Layer 6 of a small transformer language model trained on English Wikipedia (10 layers, counted from 0, width 96).
A neuron's activation on a vector x is ReLU(weights . x + bias), where the dot is the dot product.
The model reads these tokens: "-" " Assistant" " Secretary" "," " Government" " Operation" "s" " Se" "ctor" "\n" " " " " " " " " " " " " "-" " Assistant" " Secretary" "," " International"

The vector x that enters this layer's MLP at each token. A number n stands for n times 0.044.
0 "-": 57 -19 35 43 22 -6 9 -42 21 35 29 43 -10 -10 8 2 -10 -12 -6 -5 1 -26 -15 8 -22 28 9 -24 -9 -4 -42 -11 11 -19 5 3 4 50 11 14 19 -2 19 -12 -9 -20 4 22 6 -95 11 22 17 -33 41 43 15 -28 11 -76 14 -14 7 -10 2 38 18 51 -2 -18 4 -3 -2 -25 -14 -18 2 -33 4 -10 23 -17 -12 27 -22 1 -7 -27 0 -23 9 -26 -26 0 16 -45
1 " Assistant": 47 -7 29 34 25 24 -12 -2 -9 14 31 20 -13 -11 -17 -28 20 0 2 22 3 10 -1 -22 -9 41 19 -7 -31 -22 -10 41 -5 -6 -6 -10 -22 -4 -18 7 -11 28 10 -11 12 -37 10 8 -14 -73 19 27 12 -5 32 36 46 -35 6 -28 29 7 23 -4 -26 65 37 45 -14 -45 -14 -20 14 4 -5 -19 12 -50 -24 -2 32 -33 13 18 -48 -12 -32 -23 1 -34 35 -38 -26 10 9 -39
2 " Secretary": 36 7 14 47 23 33 -23 23 9 14 28 42 -20 -36 -18 -34 3 -6 14 5 -7 -4 0 -20 -40 28 9 1 -5 -31 -22 41 4 7 -1 -17 -2 -15 -11 -22 -9 49 34 -20 0 -33 4 -14 -20 -71 -5 31 9 -31 32 24 47 -27 5 -13 1 5 42 -29 -47 51 44 46 -31 -43 1 -8 23 6 -10 13 -10 -41 -17 -2 40 -19 14 16 -34 0 -25 -30 11 -31 23 -6 -12 23 8 -14
3 ",": 41 -30 12 64 18 5 2 8 -1 11 15 45 -13 4 14 -9 6 -12 7 27 -16 0 15 13 3 26 -13 3 0 -29 -9 27 22 25 18 -35 -8 13 -14 -29 5 37 24 -6 -37 -10 -13 -31 -32 -70 11 -2 3 -10 32 -5 65 -28 2 -13 -19 0 4 -12 0 84 27 31 -35 -25 -22 -2 -4 5 -51 1 18 -23 -27 7 17 -9 4 30 -26 14 -12 -6 5 -46 7 -28 -20 19 -6 -50
4 " Government": 43 -22 32 38 21 28 -16 43 5 7 43 36 -27 -12 -6 -29 12 2 1 14 -25 3 -9 -10 10 34 -3 -16 -11 -15 0 52 4 -1 5 -25 25 18 -29 -25 -11 23 0 -15 -12 -18 13 -12 -3 -56 -2 8 18 -10 26 28 42 -41 20 -2 -14 -1 34 -27 -45 43 26 58 -33 -18 -28 -2 17 -6 -21 14 31 -36 -27 9 19 -13 10 -2 -55 16 -25 1 -16 -42 51 -17 -45 22 -18 -50
5 " Operation": 44 -28 28 32 37 -4 -19 20 13 1 25 41 -24 -21 3 -27 25 15 6 20 -37 -5 -17 -21 -11 -2 2 -30 -2 1 4 58 -7 13 -9 -22 7 18 -30 -35 -39 19 -3 -10 3 -29 -5 -31 -9 -70 -4 22 25 -32 18 38 42 -14 25 5 -1 -12 44 -5 -16 51 49 56 -23 -43 -19 15 -5 -17 -15 17 25 -23 -11 8 27 7 32 12 -47 -5 -17 -3 -7 -25 30 -9 -20 19 -33 -51
6 "s": 59 -31 21 91 31 -9 -23 25 7 11 18 36 -17 -12 3 -15 4 -17 1 18 -14 19 1 -35 -7 8 -20 -41 7 2 7 77 -2 28 10 -21 10 -14 -51 -30 -21 16 10 -19 -9 -13 -20 -11 -15 -64 -5 21 39 -40 14 22 21 -47 -5 -21 -20 0 41 8 -6 39 39 16 -8 -17 -23 4 1 14 -34 13 24 -16 -34 12 24 1 11 24 -31 -1 -8 16 3 -24 31 -3 -28 13 -14 -37
7 " Se": 49 -22 26 29 0 2 -13 24 3 12 9 54 -47 -8 6 -7 2 -25 1 16 -36 22 -18 -26 -9 2 0 -31 -21 5 -9 67 2 15 -3 13 -28 -11 -18 -31 3 9 20 -17 4 -39 10 -22 0 -58 14 35 22 -31 17 43 35 -43 25 -19 -16 -5 17 1 -2 42 58 54 7 -50 -20 11 -2 -4 -18 6 -1 -12 -18 -19 29 26 31 20 -36 -11 -14 34 -16 -18 47 -41 -3 -7 -28 -51
8 "ctor": 35 -9 48 53 18 -15 -21 46 20 25 2 59 -1 -25 -1 -22 17 9 18 13 -5 36 3 -23 -15 8 11 -17 -3 3 -8 82 -16 11 8 0 15 -18 -28 -26 -23 27 32 -21 1 -42 6 8 -31 -59 1 8 10 14 33 19 44 -37 4 15 -29 -12 48 -24 -9 23 38 7 -16 -50 -8 -46 -22 -5 -28 9 1 -16 -22 0 23 -4 15 33 -41 -11 6 1 -6 -42 10 -21 -11 12 -21 -57
9 "\n": 45 -19 26 30 14 -15 -1 8 11 31 54 35 -15 -4 22 4 6 -32 15 16 -24 19 10 -11 -18 -8 -10 -21 1 -10 -17 57 18 0 2 1 28 -10 -1 -32 13 31 30 -3 -24 -32 -1 -31 -31 -74 35 24 31 -29 24 3 39 -43 2 -19 -8 -29 24 -11 10 65 34 33 -11 -28 -25 -33 -10 3 -27 9 28 -37 -12 -25 11 -6 31 30 -21 8 -8 -10 -5 -33 22 -11 -28 -8 -26 -42
10 " ": 39 -1 0 28 18 -32 12 7 -4 -2 38 26 -38 -12 1 -1 18 20 34 9 -1 -8 10 25 -7 27 14 -17 12 -1 -9 54 -22 23 -20 -15 -7 4 20 -11 15 16 58 -30 -33 -49 -5 -4 -9 -45 28 9 44 3 9 -7 21 -62 -5 -15 27 -4 -3 -33 1 60 32 55 -31 -16 -11 -11 -6 6 -50 15 -4 -23 -37 -20 -2 -31 -10 17 0 11 -3 16 -13 -30 62 -40 -29 -10 1 -35
11 " ": 33 -3 5 23 29 -29 7 3 -4 1 45 20 -43 -16 1 2 -5 18 32 11 -16 -20 21 8 -6 18 12 -14 -7 -20 -4 27 -14 25 2 -33 -12 4 13 -25 16 14 50 -35 -24 -51 10 10 -2 -40 27 10 31 12 12 -16 31 -63 -3 -41 6 -20 10 -24 9 67 56 53 -36 -22 -1 -17 -5 20 -26 19 -7 -12 -40 -11 6 -21 7 10 -9 22 -6 16 5 -23 56 -37 -14 -2 6 -58
12 " ": 30 -7 9 20 28 -25 6 3 -5 3 42 18 -44 -20 7 3 -8 18 35 12 -9 -16 28 2 -4 15 7 -13 -12 -25 -4 15 -14 19 9 -29 -14 3 10 -27 11 8 45 -31 -18 -51 8 12 3 -39 28 16 22 17 13 -16 30 -63 -2 -54 -8 -28 19 -20 17 67 62 49 -38 -23 2 -18 -4 26 -22 18 -11 -9 -36 -2 15 -19 8 1 -12 25 -8 18 7 -16 57 -32 -9 -7 5 -64
13 " ": 27 -9 12 17 29 -22 6 4 -5 5 38 17 -46 -23 11 2 -9 16 36 15 -2 -10 31 -2 -2 14 4 -14 -16 -27 -5 7 -14 16 13 -24 -15 3 5 -26 9 2 42 -27 -16 -48 5 12 7 -39 28 20 16 21 14 -15 28 -60 -4 -61 -18 -34 24 -19 21 65 64 47 -37 -24 4 -19 -3 29 -20 17 -12 -9 -32 3 22 -19 7 -5 -12 25 -10 18 8 -13 61 -28 -7 -12 4 -66
14 " ": 26 -10 15 15 30 -18 6 6 -4 7 33 16 -48 -24 14 1 -8 13 37 17 2 -5 32 -5 -1 13 2 -15 -18 -26 -4 4 -15 14 16 -21 -15 4 0 -25 8 -1 39 -24 -15 -45 3 12 9 -41 28 24 11 23 16 -14 26 -57 -4 -66 -24 -37 27 -18 23 63 63 46 -37 -26 5 -18 -3 30 -19 16 -11 -9 -29 5 28 -18 6 -8 -11 25 -13 16 9 -12 64 -25 -6 -16 3 -67
15 " ": 25 -11 18 15 30 -16 6 7 -2 8 31 15 -51 -24 16 -1 -8 11 37 18 4 -2 33 -7 1 12 0 -16 -20 -25 -3 2 -15 14 17 -18 -15 5 -3 -25 8 -3 38 -22 -14 -43 0 11 10 -42 27 28 7 25 16 -14 25 -54 -5 -68 -27 -40 29 -18 24 61 61 44 -37 -28 5 -17 -2 31 -18 16 -11 -9 -26 5 31 -18 5 -8 -12 24 -15 14 9 -11 66 -23 -5 -18 2 -67
16 "-": 19 -9 17 9 25 -10 5 16 -12 10 29 31 -47 -3 33 -9 3 34 24 34 18 1 27 -6 5 13 9 -9 -35 -11 -7 7 3 3 18 -11 -18 2 -24 -14 -9 11 16 -23 -8 -39 -3 -7 -9 -38 22 30 14 23 23 3 23 -71 -1 -63 -31 -45 32 -14 7 71 74 5 -30 -19 16 -19 -4 22 -12 -12 12 -20 2 -1 29 -18 11 -7 -2 13 -14 5 12 -26 36 -13 -26 -15 19 -85
17 " Assistant": 27 -2 35 15 20 27 -14 28 -19 11 27 16 -25 -3 -18 -24 25 -1 11 34 19 18 16 -29 4 40 18 14 -32 -30 -9 50 -19 7 -8 -5 -8 -11 -43 0 -3 27 15 -8 16 -38 17 -5 -6 -66 11 31 10 10 16 24 40 -38 -9 -35 15 0 27 -13 -26 62 36 26 -18 -51 -8 -29 13 19 5 -12 5 -48 -11 18 35 -25 18 -3 -43 -16 -36 -4 18 -40 42 -31 -26 -8 13 -52
18 " Secretary": 22 12 15 36 22 36 -24 41 3 19 24 32 -27 -30 -16 -39 9 -7 11 23 -6 -1 1 -23 -31 28 13 9 -5 -33 -19 47 -3 20 -1 -11 5 -13 -21 -27 -6 47 35 -21 -1 -43 8 -18 -11 -73 -11 36 13 -23 28 14 42 -25 -2 -14 -8 7 43 -37 -42 48 45 46 -33 -48 2 -12 24 15 -3 15 -17 -43 -9 4 42 -17 14 8 -31 -3 -26 -22 19 -31 24 -2 -16 14 5 -23
19 ",": 33 -26 11 58 16 7 4 23 -6 9 10 30 -19 9 15 -12 14 -14 10 42 -20 2 15 9 7 23 -8 9 2 -30 -8 40 15 36 16 -27 1 14 -18 -36 5 35 24 -7 -38 -18 -11 -38 -25 -70 9 2 14 -8 34 -10 59 -27 -2 -12 -26 3 3 -17 2 82 27 30 -37 -30 -22 -7 -5 8 -48 3 18 -27 -19 7 14 -15 6 30 -25 13 -18 0 10 -47 9 -26 -22 21 -1 -54
20 " International": 15 -20 21 33 23 11 -9 52 -4 8 36 26 -22 1 -5 -28 -14 -4 -9 42 -17 -23 1 -8 -4 15 10 -19 -9 -14 1 60 8 25 6 -27 17 19 -35 -15 -15 45 13 -3 -14 -3 2 0 -24 -60 -1 10 22 -11 22 19 26 -21 5 -14 -14 -15 28 -31 -30 64 45 54 -22 -9 -16 -1 7 -7 -19 26 13 -61 -19 10 47 -24 2 13 -63 3 -38 15 -13 -30 57 -10 -42 -6 -5 -40

Each question shows the input weights of one neuron of the MLP. A number n stands for n times 0.014.

n95 (bias -0.035): -1 -8 -22 15 9 -18 9 -7 7 -2 17 -4 15 -14 -24 -3 -27 -2 -11 3 -6 0 26 14 -8 12 15 24 -13 7 -23 23 14 -20 7 9 19 -24 19 -30 6 -14 -9 -27 10 -14 15 13 4 12 -11 -5 27 -18 -2 -12 24 1 0 0 -15 -6 -10 25 5 16 -23 -22 -18 5 -14 -2 14 -13 5 -15 -14 5 10 22 -1 10 17 -22 1 9 -35 47 7 -7 6 11 8 -4 1 -16
On which token does it fire most? 12 " "

n404 (bias -0.086): 3 26 -4 37 3 -34 25 -23 -12 16 6 -13 -24 17 2 -12 -12 -22 21 4 13 -44 21 -8 15 22 13 37 37 -20 -33 -46 24 -21 -35 -33 -6 12 -6 3 -10 -15 18 3 -11 43 -21 26 -21 6 12 11 31 14 -31 -11 24 -28 -9 22 -2 -6 14 4 -22 2 22 -31 6 -16 12 17 11 0 -15 -23 -17 28 4 42 -24 4 14 6 38 -13 -13 6 -6 -10 -20 -52 24 13 -21 25
Its three highest activations, in order, are on tokens 3 ",", 11 " ", 12 " "

n726 (bias -0.013): -15 -2 -18 45 -17 18 -4 -9 -28 1 -19 -2 46 -24 6 7 1 8 37 22 10 -9 -14 20 23 4 -9 -1 -15 -2 -9 10 -22 -7 -31 0 -8 -14 -11 10 13 25 0 0 -1 4 10 16 -17 26 -5 2 -7 -4 25 10 -3 -11 11 5 -8 11 25 -8 -5 5 -26 28 19 -2 -5 -32 -5 17 25 11 -3 12 18 -22 -1 8 -1 -19 -9 -21 -11 10 -4 -1 -23 -6 -25 -30 33 -10
On which two tokens does it fire most, strongest first? 17 " Assistant", 1 " Assistant"

n680 (bias -0.049): -9 -7 -19 -32 0 -12 -2 -3 12 13 -1 -13 23 -12 14 -36 -2 20 2 20 -12 -2 5 22 15 -11 -34 22 -22 -10 1 8 -27 -14 3 -35 -6 -8 9 -2 24 -3 9 9 7 3 44 13 28 1 16 -14 -9 -26 -37 9 -20 11 -2 -17 7 17 -2 -2 -17 14 15 -3 -6 12 38 35 -3 -8 6 -9 -21 -19 -11 17 -1 28 14 4 10 -31 13 7 -4 -4 15 -45 16 7 19 7
On which token does it fire most? 11 " "

n689 (bias -0.041): -1 25 27 17 -11 8 -9 -20 -19 11 9 -3 6 6 21 9 -4 -17 -5 -34 7 -7 -17 -25 -15 -20 -19 -34 -17 -8 11 -14 5 -2 -9 -10 14 9 -4 18 39 15 20 11 -5 -5 -6 -25 -13 22 -8 3 -12 -13 19 -4 -34 51 6 -4 -11 -28 -9 -3 21 -7 2 21 -19 -6 -2 -8 26 -7 10 15 4 -16 22 -8 -12 12 0 -1 0 14 -21 -24 11 -11 -17 19 -9 0 21 17
On which two tokens does it fire most, strongest first? 0 "-", 9 "\n"

n314 (bias -0.023): -31 5 -12 17 -8 -8 10 13 12 20 -4 -29 7 -2 -16 -10 -20 -5 12 22 -10 -13 -4 -9 -7 28 0 18 5 -5 -1 -15 15 -17 -14 -18 14 -10 -22 8 -1 15 17 10 18 -3 0 8 -7 -10 1 21 -20 -15 -1 -11 22 26 -20 39 21 7 9 -32 -14 3 -44 18 -18 7 10 29 -6 4 -18 -9 3 -7 7 -28 11 3 0 1 0 1 -2 9 -10 13 -15 8 -22 -8 -20 15
Its three highest activations, in order, are on tokens 18 " Secretary", 2 " Secretary", 20 " International"

n331 (bias -0.020): -4 9 9 -3 -39 5 1 -15 19 -16 3 -12 5 15 14 24 -13 -8 -5 -27 -12 -13 -22 8 -7 -15 12 4 2 31 14 -10 18 -2 15 -2 2 14 8 15 3 9 -17 -8 -12 -48 -5 5 14 -10 -9 28 -3 -12 0 7 -16 -5 -44 -13 10 28 -17 -8 25 -10 -6 5 28 20 12 4 -10 1 -8 6 1 -2 2 -16 -7 11 11 38 -3 -12 10 0 1 -16 -9 -23 -7 -14 -18 34
On which token does it fire most, and how strongly? 0 "-", at about 1.9

n758 (bias -0.021): -31 37 -18 -17 21 4 37 2 2 21 -18 7 1 13 -4 -35 -21 7 -10 -2 16 -5 -21 -18 -10 7 2 35 -24 -9 -10 24 24 -4 -31 -14 -1 -8 -9 19 7 -12 -6 8 -7 3 45 -12 -16 -2 -24 33 -12 11 -14 -42 16 20 4 -5 -21 2 -3 -15 -9 6 -4 29 -20 -5 19 0 -11 -1 -12 -2 13 -9 17 3 33 1 -1 5 8 7 8 7 -15 15 -2 -9 11 -2 -5 15
On which token does it fire most, and how strongly? 18 " Secretary", at about 2.9

n629 (bias -0.029): 27 9 -5 -43 -17 28 4 -10 8 -5 11 5 42 -10 -9 33 13 -38 12 0 -15 -17 14 -24 10 8 -6 2 4 59 11 5 -15 -10 -45 8 -22 4 12 -11 -1 19 -15 -6 11 -17 11 -7 -6 18 -17 20 -2 -6 11 -7 11 28 3 -25 6 -29 -5 -3 23 23 -22 5 14 7 16 35 -5 -20 -5 8 0 13 -12 17 -35 31 -31 -14 5 3 -14 20 3 -10 1 26 -22 -6 -41 -37
On which two tokens does it fire most, strongest first? 7 " Se", 5 " Operation"

n600 (bias -0.024): -8 -12 -40 6 22 11 -6 -39 7 -10 7 16 40 44 5 3 -34 2 12 -23 2 36 -8 -4 7 32 -6 4 -18 -2 0 -33 3 17 25 4 2 -44 18 -3 17 4 -34 -7 3 -14 1 3 -14 -8 1 18 10 -45 43 21 -4 -14 -6 -6 21 -8 -11 -2 -34 -19 -24 24 -14 -27 -3 31 0 -17 17 -7 5 25 -12 5 -17 5 -23 -6 6 19 4 -8 14 32 -24 27 20 -1 3 -7
On which token does it fire most? 0 "-"

n69 (bias -0.043): 4 14 29 1 6 -35 38 35 -2 2 -2 27 -3 14 -35 -32 -17 2 -12 18 21 -10 -19 -18 3 11 -7 -13 2 7 -5 -34 -11 14 5 2 -2 -2 5 29 3 11 41 4 -1 -22 0 0 -2 -14 -19 -12 -12 -18 1 8 6 9 -3 22 -29 20 -5 21 -13 -34 16 -21 -15 10 7 0 -4 14 2 -12 34 -13 1 3 -8 0 25 -15 -13 14 0 3 -2 -1 7 24 7 15 19 11
On which token does it fire most, and how strongly? 8 "ctor", at about 1.7

n182 (bias -0.045): 18 29 -21 -4 3 -25 8 6 -6 -13 -8 -26 24 33 -9 -12 -15 5 10 -18 4 -25 8 23 16 -4 1 4 -19 3 16 1 -17 -23 28 2 14 -10 15 3 -19 -8 8 -28 -29 -9 22 5 24 0 24 12 46 -3 -5 4 7 -15 -39 4 8 35 13 -7 -22 -4 -22 5 8 1 -20 -36 -23 3 -8 -19 17 18 -21 9 -16 6 -32 24 -6 12 5 17 4 3 -23 -4 -17 15 29 17
On which token does it fire most, and how strongly? 10 " ", at about 2.7

n326 (bias -0.004): -3 -13 27 9 -20 -25 -35 3 10 5 -5 -12 -2 12 -7 -9 -21 -4 -15 2 0 -11 -18 9 14 7 -39 2 6 -3 13 15 10 2 25 -14 3 -22 4 2 11 -10 -8 9 -14 35 22 -2 21 -4 27 10 -15 24 -1 7 -23 12 7 -49 -4 -15 -13 27 31 -5 6 -13 2 -11 -26 -35 39 2 -21 0 -35 3 11 -5 5 -6 49 -8 4 -13 25 11 -14 15 18 22 14 -2 -15 1
On which token does it fire most? 15 " "

n619 (bias -0.051): 8 15 0 -25 -12 8 6 4 32 -14 16 33 -7 3 -4 23 23 -23 3 -38 13 22 25 -12 -3 -21 20 12 -17 10 -34 -5 -2 -3 24 -8 -23 1 3 -1 -8 18 13 21 3 -19 6 -7 10 -10 -20 -17 7 -11 -29 -17 -42 -6 9 -4 -35 13 2 -11 7 22 -3 5 17 9 -1 9 19 -11 29 -7 2 9 17 -18 4 20 2 -25 -15 7 25 -5 -8 -1 -6 -13 -7 26 -25 -8
On which token does it fire most, and how strongly? 7 " Se", at about 1.7

n714 (bias -0.012): -15 29 0 13 -2 7 -10 3 9 -36 5 6 4 13 4 14 -14 8 26 6 1 -8 -13 0 8 8 13 -10 -8 -7 5 26 0 -1 -9 -17 8 11 1 9 8 -8 52 4 -7 -9 6 10 -22 -11 -1 -24 -3 -32 15 -32 -33 4 -6 7 -10 2 16 -22 26 -16 -9 -23 58 -10 -2 -1 2 -21 13 6 15 1 13 -11 2 24 -12 7 -9 -11 18 -35 -31 7 3 -19 13 7 7 9
On which token does it fire most? 8 "ctor"

n169 (bias -0.035): -26 17 -25 29 0 -6 24 -23 33 36 40 8 11 5 15 2 -8 -1 -32 1 4 -4 2 -19 -7 -25 -3 25 12 -17 18 -8 13 -27 27 17 9 -23 -2 -3 -6 -24 -9 -24 -4 -9 -26 -13 14 -9 -10 -29 2 9 8 20 -3 -9 -12 3 -19 -5 -8 0 -23 5 14 -13 2 7 -6 -2 -17 18 4 -2 8 8 -11 19 -19 -3 13 22 -14 -20 21 13 45 -3 -37 6 -24 -34 -4 31
On which two tokens does it fire most, strongest first? 9 "\n", 6 "s"

n406 (bias -0.016): 0 13 5 -8 1 -5 -8 20 22 13 -4 -23 -14 10 -13 3 5 15 -11 -4 -12 -51 -5 4 19 -23 -23 25 -7 -5 1 35 2 -8 -15 -35 -25 27 6 -9 31 -29 -33 5 14 17 21 -11 3 5 -7 2 -11 15 -3 28 7 -6 29 16 -6 -14 -12 0 4 26 11 -20 -11 24 -19 -5 13 -7 0 -7 -14 -14 -15 27 18 6 -9 28 -11 -32 25 -15 14 10 -11 12 -24 11 22 16
On which token does it fire most, and how strongly? 20 " International", at about 1.6

n378 (bias -0.046): 7 1 6 -3 -16 27 -6 5 11 13 -27 -27 8 21 -6 -2 -24 -5 2 -10 -29 1 -8 16 -31 1 30 42 -1 -3 36 -31 -8 10 -8 -10 -5 -19 -23 14 22 -10 -3 -10 22 36 -25 3 8 -4 37 3 -16 -27 17 14 30 -28 -27 -7 20 16 -20 10 -11 -25 -12 0 9 -37 24 35 9 -12 -19 -3 -13 13 -15 30 10 15 -10 2 5 -32 -14 17 11 -50 19 -8 45 -18 -2 20
On which two tokens does it fire most, strongest first? 17 " Assistant", 7 " Se"

n451 (bias -0.055): 14 23 -16 20 30 10 -5 -19 23 -10 7 14 19 -21 1 31 -21 -17 13 -20 -13 -11 -8 -5 8 10 2 5 0 -6 -34 -23 -5 -24 -22 0 7 23 -1 -13 26 -16 -1 25 -2 15 21 -5 -31 -22 -32 -2 30 -26 3 37 47 10 3 5 -33 18 3 -3 -18 4 -19 3 16 9 17 5 -23 3 12 15 2 34 -10 18 23 -7 -19 -41 9 -27 35 -27 -12 13 -18 -16 -2 -6 -6 1
On which token does it fire most, and how strongly? 0 "-", at about 5.2

n759 (bias -0.068): 17 2 -32 11 3 2 19 -47 -6 -4 -20 15 26 -9 14 8 37 1 29 -14 3 -5 6 39 -16 29 22 15 -11 6 -13 3 -13 0 -41 -4 -20 -23 25 8 -19 -14 -5 1 -29 0 42 31 -21 1 -23 35 40 12 -22 4 -16 -25 -4 42 18 1 -26 -16 24 -11 11 -14 -25 30 8 -8 6 -11 -22 -31 -37 19 -15 -13 -3 -4 12 28 17 4 -2 53 5 -12 -4 -1 -30 -27 10 28
On which two tokens does it fire most, strongest first? 10 " ", 11 " "

n497 (bias -0.030): 4 -12 23 29 -12 23 3 12 -31 11 -25 -17 -9 -21 -4 8 -4 -1 7 -7 -17 -24 -26 9 3 -1 0 11 -42 9 -5 -5 8 -4 15 -16 -14 15 19 1 11 11 13 -16 -1 12 -4 4 -4 9 14 -1 -22 30 -6 -12 3 2 0 16 3 1 6 17 22 12 -9 4 -8 -7 -16 -6 -10 18 -20 19 -6 12 -2 -12 22 2 -19 -33 -40 -15 11 -17 2 -4 -25 35 -22 11 32 7
On which token does it fire most? 3 ","

n498 (bias -0.036): -2 -1 -8 17 1 -19 -8 -12 1 5 48 35 0 -25 -6 -6 -1 -11 3 6 6 3 -7 7 -6 -22 -43 21 -12 5 16 32 9 -17 -11 -22 -5 6 -3 20 3 8 14 9 -12 2 17 -22 -9 8 15 -43 1 -14 -24 20 33 0 -19 23 1 -22 -13 -2 22 -11 -41 -7 2 -44 -25 0 -2 -1 11 -5 -15 29 0 13 -7 -2 -4 11 -3 -6 -15 -12 -5 11 16 36 25 17 -16 -5
On which token does it fire most? 9 "\n"

n667 (bias -0.034): -15 6 17 4 2 15 9 27 -23 10 -39 18 -42 -5 8 -16 -8 11 5 -21 -6 -8 1 -2 -5 -7 7 3 -22 10 5 17 6 6 4 10 -8 -12 30 -43 -15 -9 -2 -24 27 -25 18 -28 -14 -7 14 19 -15 -4 1 -7 -8 -12 1 15 16 -17 -13 11 4 2 -9 -6 31 29 0 11 0 12 0 -2 -31 15 -11 -9 -20 22 20 -29 19 18 27 -11 0 -19 7 39 7 -11 -10 2
On which token does it fire most? 7 " Se"

n163 (bias -0.023): -6 20 12 -1 -1 -16 12 -3 -7 -15 24 -30 19 -5 -15 5 8 -43 25 19 17 -11 -3 17 -2 28 6 -19 -13 -18 4 16 -21 -24 -1 -24 29 3 15 -14 -18 -2 0 -28 2 -10 8 4 15 -5 -7 -40 33 31 2 13 10 3 -5 17 -3 7 -20 -6 -14 -41 -9 15 9 -2 -2 18 17 -18 12 10 14 -7 -20 21 12 -7 2 -11 0 -6 6 8 3 -13 -13 6 12 10 -13 -8
On which token does it fire most? 4 " Government"

n529 (bias -0.009): -16 13 -28 -4 27 3 22 3 -8 -17 -5 18 -3 -14 -31 -13 -30 18 7 -16 28 25 -1 -15 -12 -2 18 5 -25 15 24 38 0 24 3 -24 11 -22 -14 -11 28 -6 -14 -30 6 13 23 -33 2 4 -4 20 5 22 28 10 7 0 5 9 -27 4 -12 2 2 -16 -16 -4 -3 -15 6 10 -9 -16 12 4 -49 -22 26 -1 21 11 -12 -14 11 13 -12 3 2 -5 -11 -8 20 5 -11 13
On which token does it fire most, and how strongly? 18 " Secretary", at about 2.6

n39 (bias -0.033): -4 3 -8 -10 -1 0 0 -8 -12 -34 9 -16 22 -4 -11 1 -2 18 20 -20 17 -2 0 33 -27 53 16 -14 -20 19 -2 29 7 -11 -1 1 -6 -7 9 39 3 -16 11 -17 -6 -35 -35 -7 -20 9 -5 -4 13 17 0 -27 -43 1 -11 -4 38 5 -18 -9 9 1 -19 -19 -9 20 3 12 18 -16 17 -5 -15 -15 -6 4 -7 20 -14 4 26 2 7 9 42 -7 16 -17 -37 -2 36 -2
On which token does it fire most? 10 " "

n688 (bias -0.020): -22 16 9 -3 -14 -22 0 20 -26 -43 18 -11 10 1 44 -48 -8 -15 10 14 -7 15 -29 29 2 14 7 -11 7 -3 18 4 -22 20 23 5 -2 13 -24 -22 2 31 -9 24 -5 10 3 21 -39 -13 15 11 -25 4 6 1 18 -8 -26 1 21 -8 -8 14 3 29 -6 -9 -10 -7 -2 2 17 7 7 10 4 7 -18 0 -13 -1 -11 -7 11 -15 -6 20 -12 15 -18 23 -10 -15 0 0
Its three highest activations, in order, are on tokens 20 " International", 19 ",", 3 ","

n152 (bias -0.018): -4 8 11 -9 -18 2 8 8 -13 0 -9 -2 -3 -5 -3 -3 -27 -9 24 -24 -3 -9 -21 -27 23 -16 29 33 -16 19 -13 -10 1 20 11 -16 27 25 -2 -9 7 -20 28 -10 -18 -13 31 -1 34 42 -29 42 26 -2 -6 -3 5 -2 -14 -17 -4 9 -8 27 -16 1 -11 21 -10 14 -6 -15 12 4 -18 52 12 3 -22 19 -33 -37 3 7 2 -18 9 6 21 -3 -26 -1 -4 -18 -18 4
On which token does it fire most, and how strongly? 11 " ", at about 1.4

n293 (bias -0.034): 25 4 33 26 -15 -11 5 -8 2 4 7 21 -2 14 -17 -2 4 -21 2 -27 9 -17 -21 41 -21 49 -1 3 -10 -16 -18 33 -8 -15 -10 -4 2 36 -2 -12 31 -27 -9 18 -9 18 39 3 -1 0 18 9 19 12 -20 31 19 13 -17 -61 13 -33 -34 4 -12 -39 -16 9 -5 -31 12 -3 -14 -32 27 25 3 38 -3 18 -27 -20 -34 3 -3 -24 18 0 7 22 -21 30 13 12 -27 -32
On which token does it fire most? 0 "-"

n157 (bias -0.035): 4 9 -13 2 11 -1 17 15 -6 -3 -12 12 14 -7 -11 -31 -7 -29 26 -11 8 17 8 -7 18 10 -16 1 0 15 20 -7 -13 17 13 10 -4 2 -6 14 -18 12 -21 10 -13 1 28 6 -10 10 -13 12 5 -18 -48 9 24 -20 16 10 9 -13 12 -23 13 -18 -11 -39 -37 -11 -16 26 -12 -10 10 5 0 -5 -2 -9 -3 -17 5 13 -15 -7 -5 -16 20 48 31 14 8 24 -29 8
On which token does it fire most? 6 "s"

n289 (bias -0.038): -28 -4 -9 7 6 5 18 -1 3 10 42 -26 1 -11 5 19 15 -28 -24 -5 2 -18 0 12 8 -2 12 5 -4 11 -6 -12 21 -37 14 7 -3 6 -12 -16 7 15 -23 -8 1 5 17 -2 -3 7 -16 8 -1 -21 46 -18 -16 12 17 31 -11 5 5 34 -13 15 3 -12 16 17 -19 21 -30 -10 14 -26 -5 -7 3 4 -10 22 32 2 -16 -3 12 -26 -21 -34 9 -1 9 -1 -36 1
Its three highest activations, in order, are on tokens 9 "\n", 5 " Operation", 4 " Government"

n463 (bias -0.030): -12 -24 4 -6 -4 -8 26 11 -7 -33 -35 12 17 23 -21 2 10 30 35 -33 4 20 6 -13 -5 30 -20 -9 2 2 3 -6 -10 16 -43 -5 8 28 -13 -38 0 11 -26 12 -18 44 5 -18 -17 3 7 -30 -2 -9 10 -17 17 -6 -12 -5 -8 -7 2 10 7 10 2 14 15 25 -3 26 29 11 15 -6 31 9 -17 3 -22 -11 -31 -30 3 29 6 -14 -2 -26 9 28 -2 -12 -2 11
On which two tokens does it fire most, strongest first? 3 ",", 4 " Government"

n21 (bias -0.022): -11 6 1 6 20 -12 12 -20 -9 -19 11 29 -4 14 14 24 -6 10 11 -1 21 -1 5 -8 3 -15 -11 13 -44 10 20 10 2 40 9 -29 21 -16 -8 9 54 7 -11 -21 -4 -2 -22 -8 31 -18 -10 7 17 -19 1 11 -11 -1 -52 17 -5 2 -15 5 9 -16 -6 -26 -20 56 4 16 1 -18 0 -18 12 -14 -35 1 22 1 -23 -23 2 14 4 -6 11 -8 -18 -9 18 2 -12 23
On which token does it fire most? 6 "s"

n131 (bias -0.039): -36 -17 -15 -34 24 -11 7 -24 10 0 30 17 16 -39 -16 12 -2 -25 -6 4 -17 -26 -12 19 3 -13 13 1 -17 16 48 13 -12 -6 17 -22 27 19 -12 7 14 15 0 -10 6 26 -20 -17 23 -17 20 -23 -20 -17 6 -21 11 8 -21 11 3 -18 -5 13 26 16 -1 20 10 4 -33 5 -7 -13 -20 5 -20 5 31 15 -1 -6 1 -37 14 20 -35 17 -2 20 5 -2 -18 -18 -1 26
On which token does it fire most, and how strongly? 20 " International", at about 1.3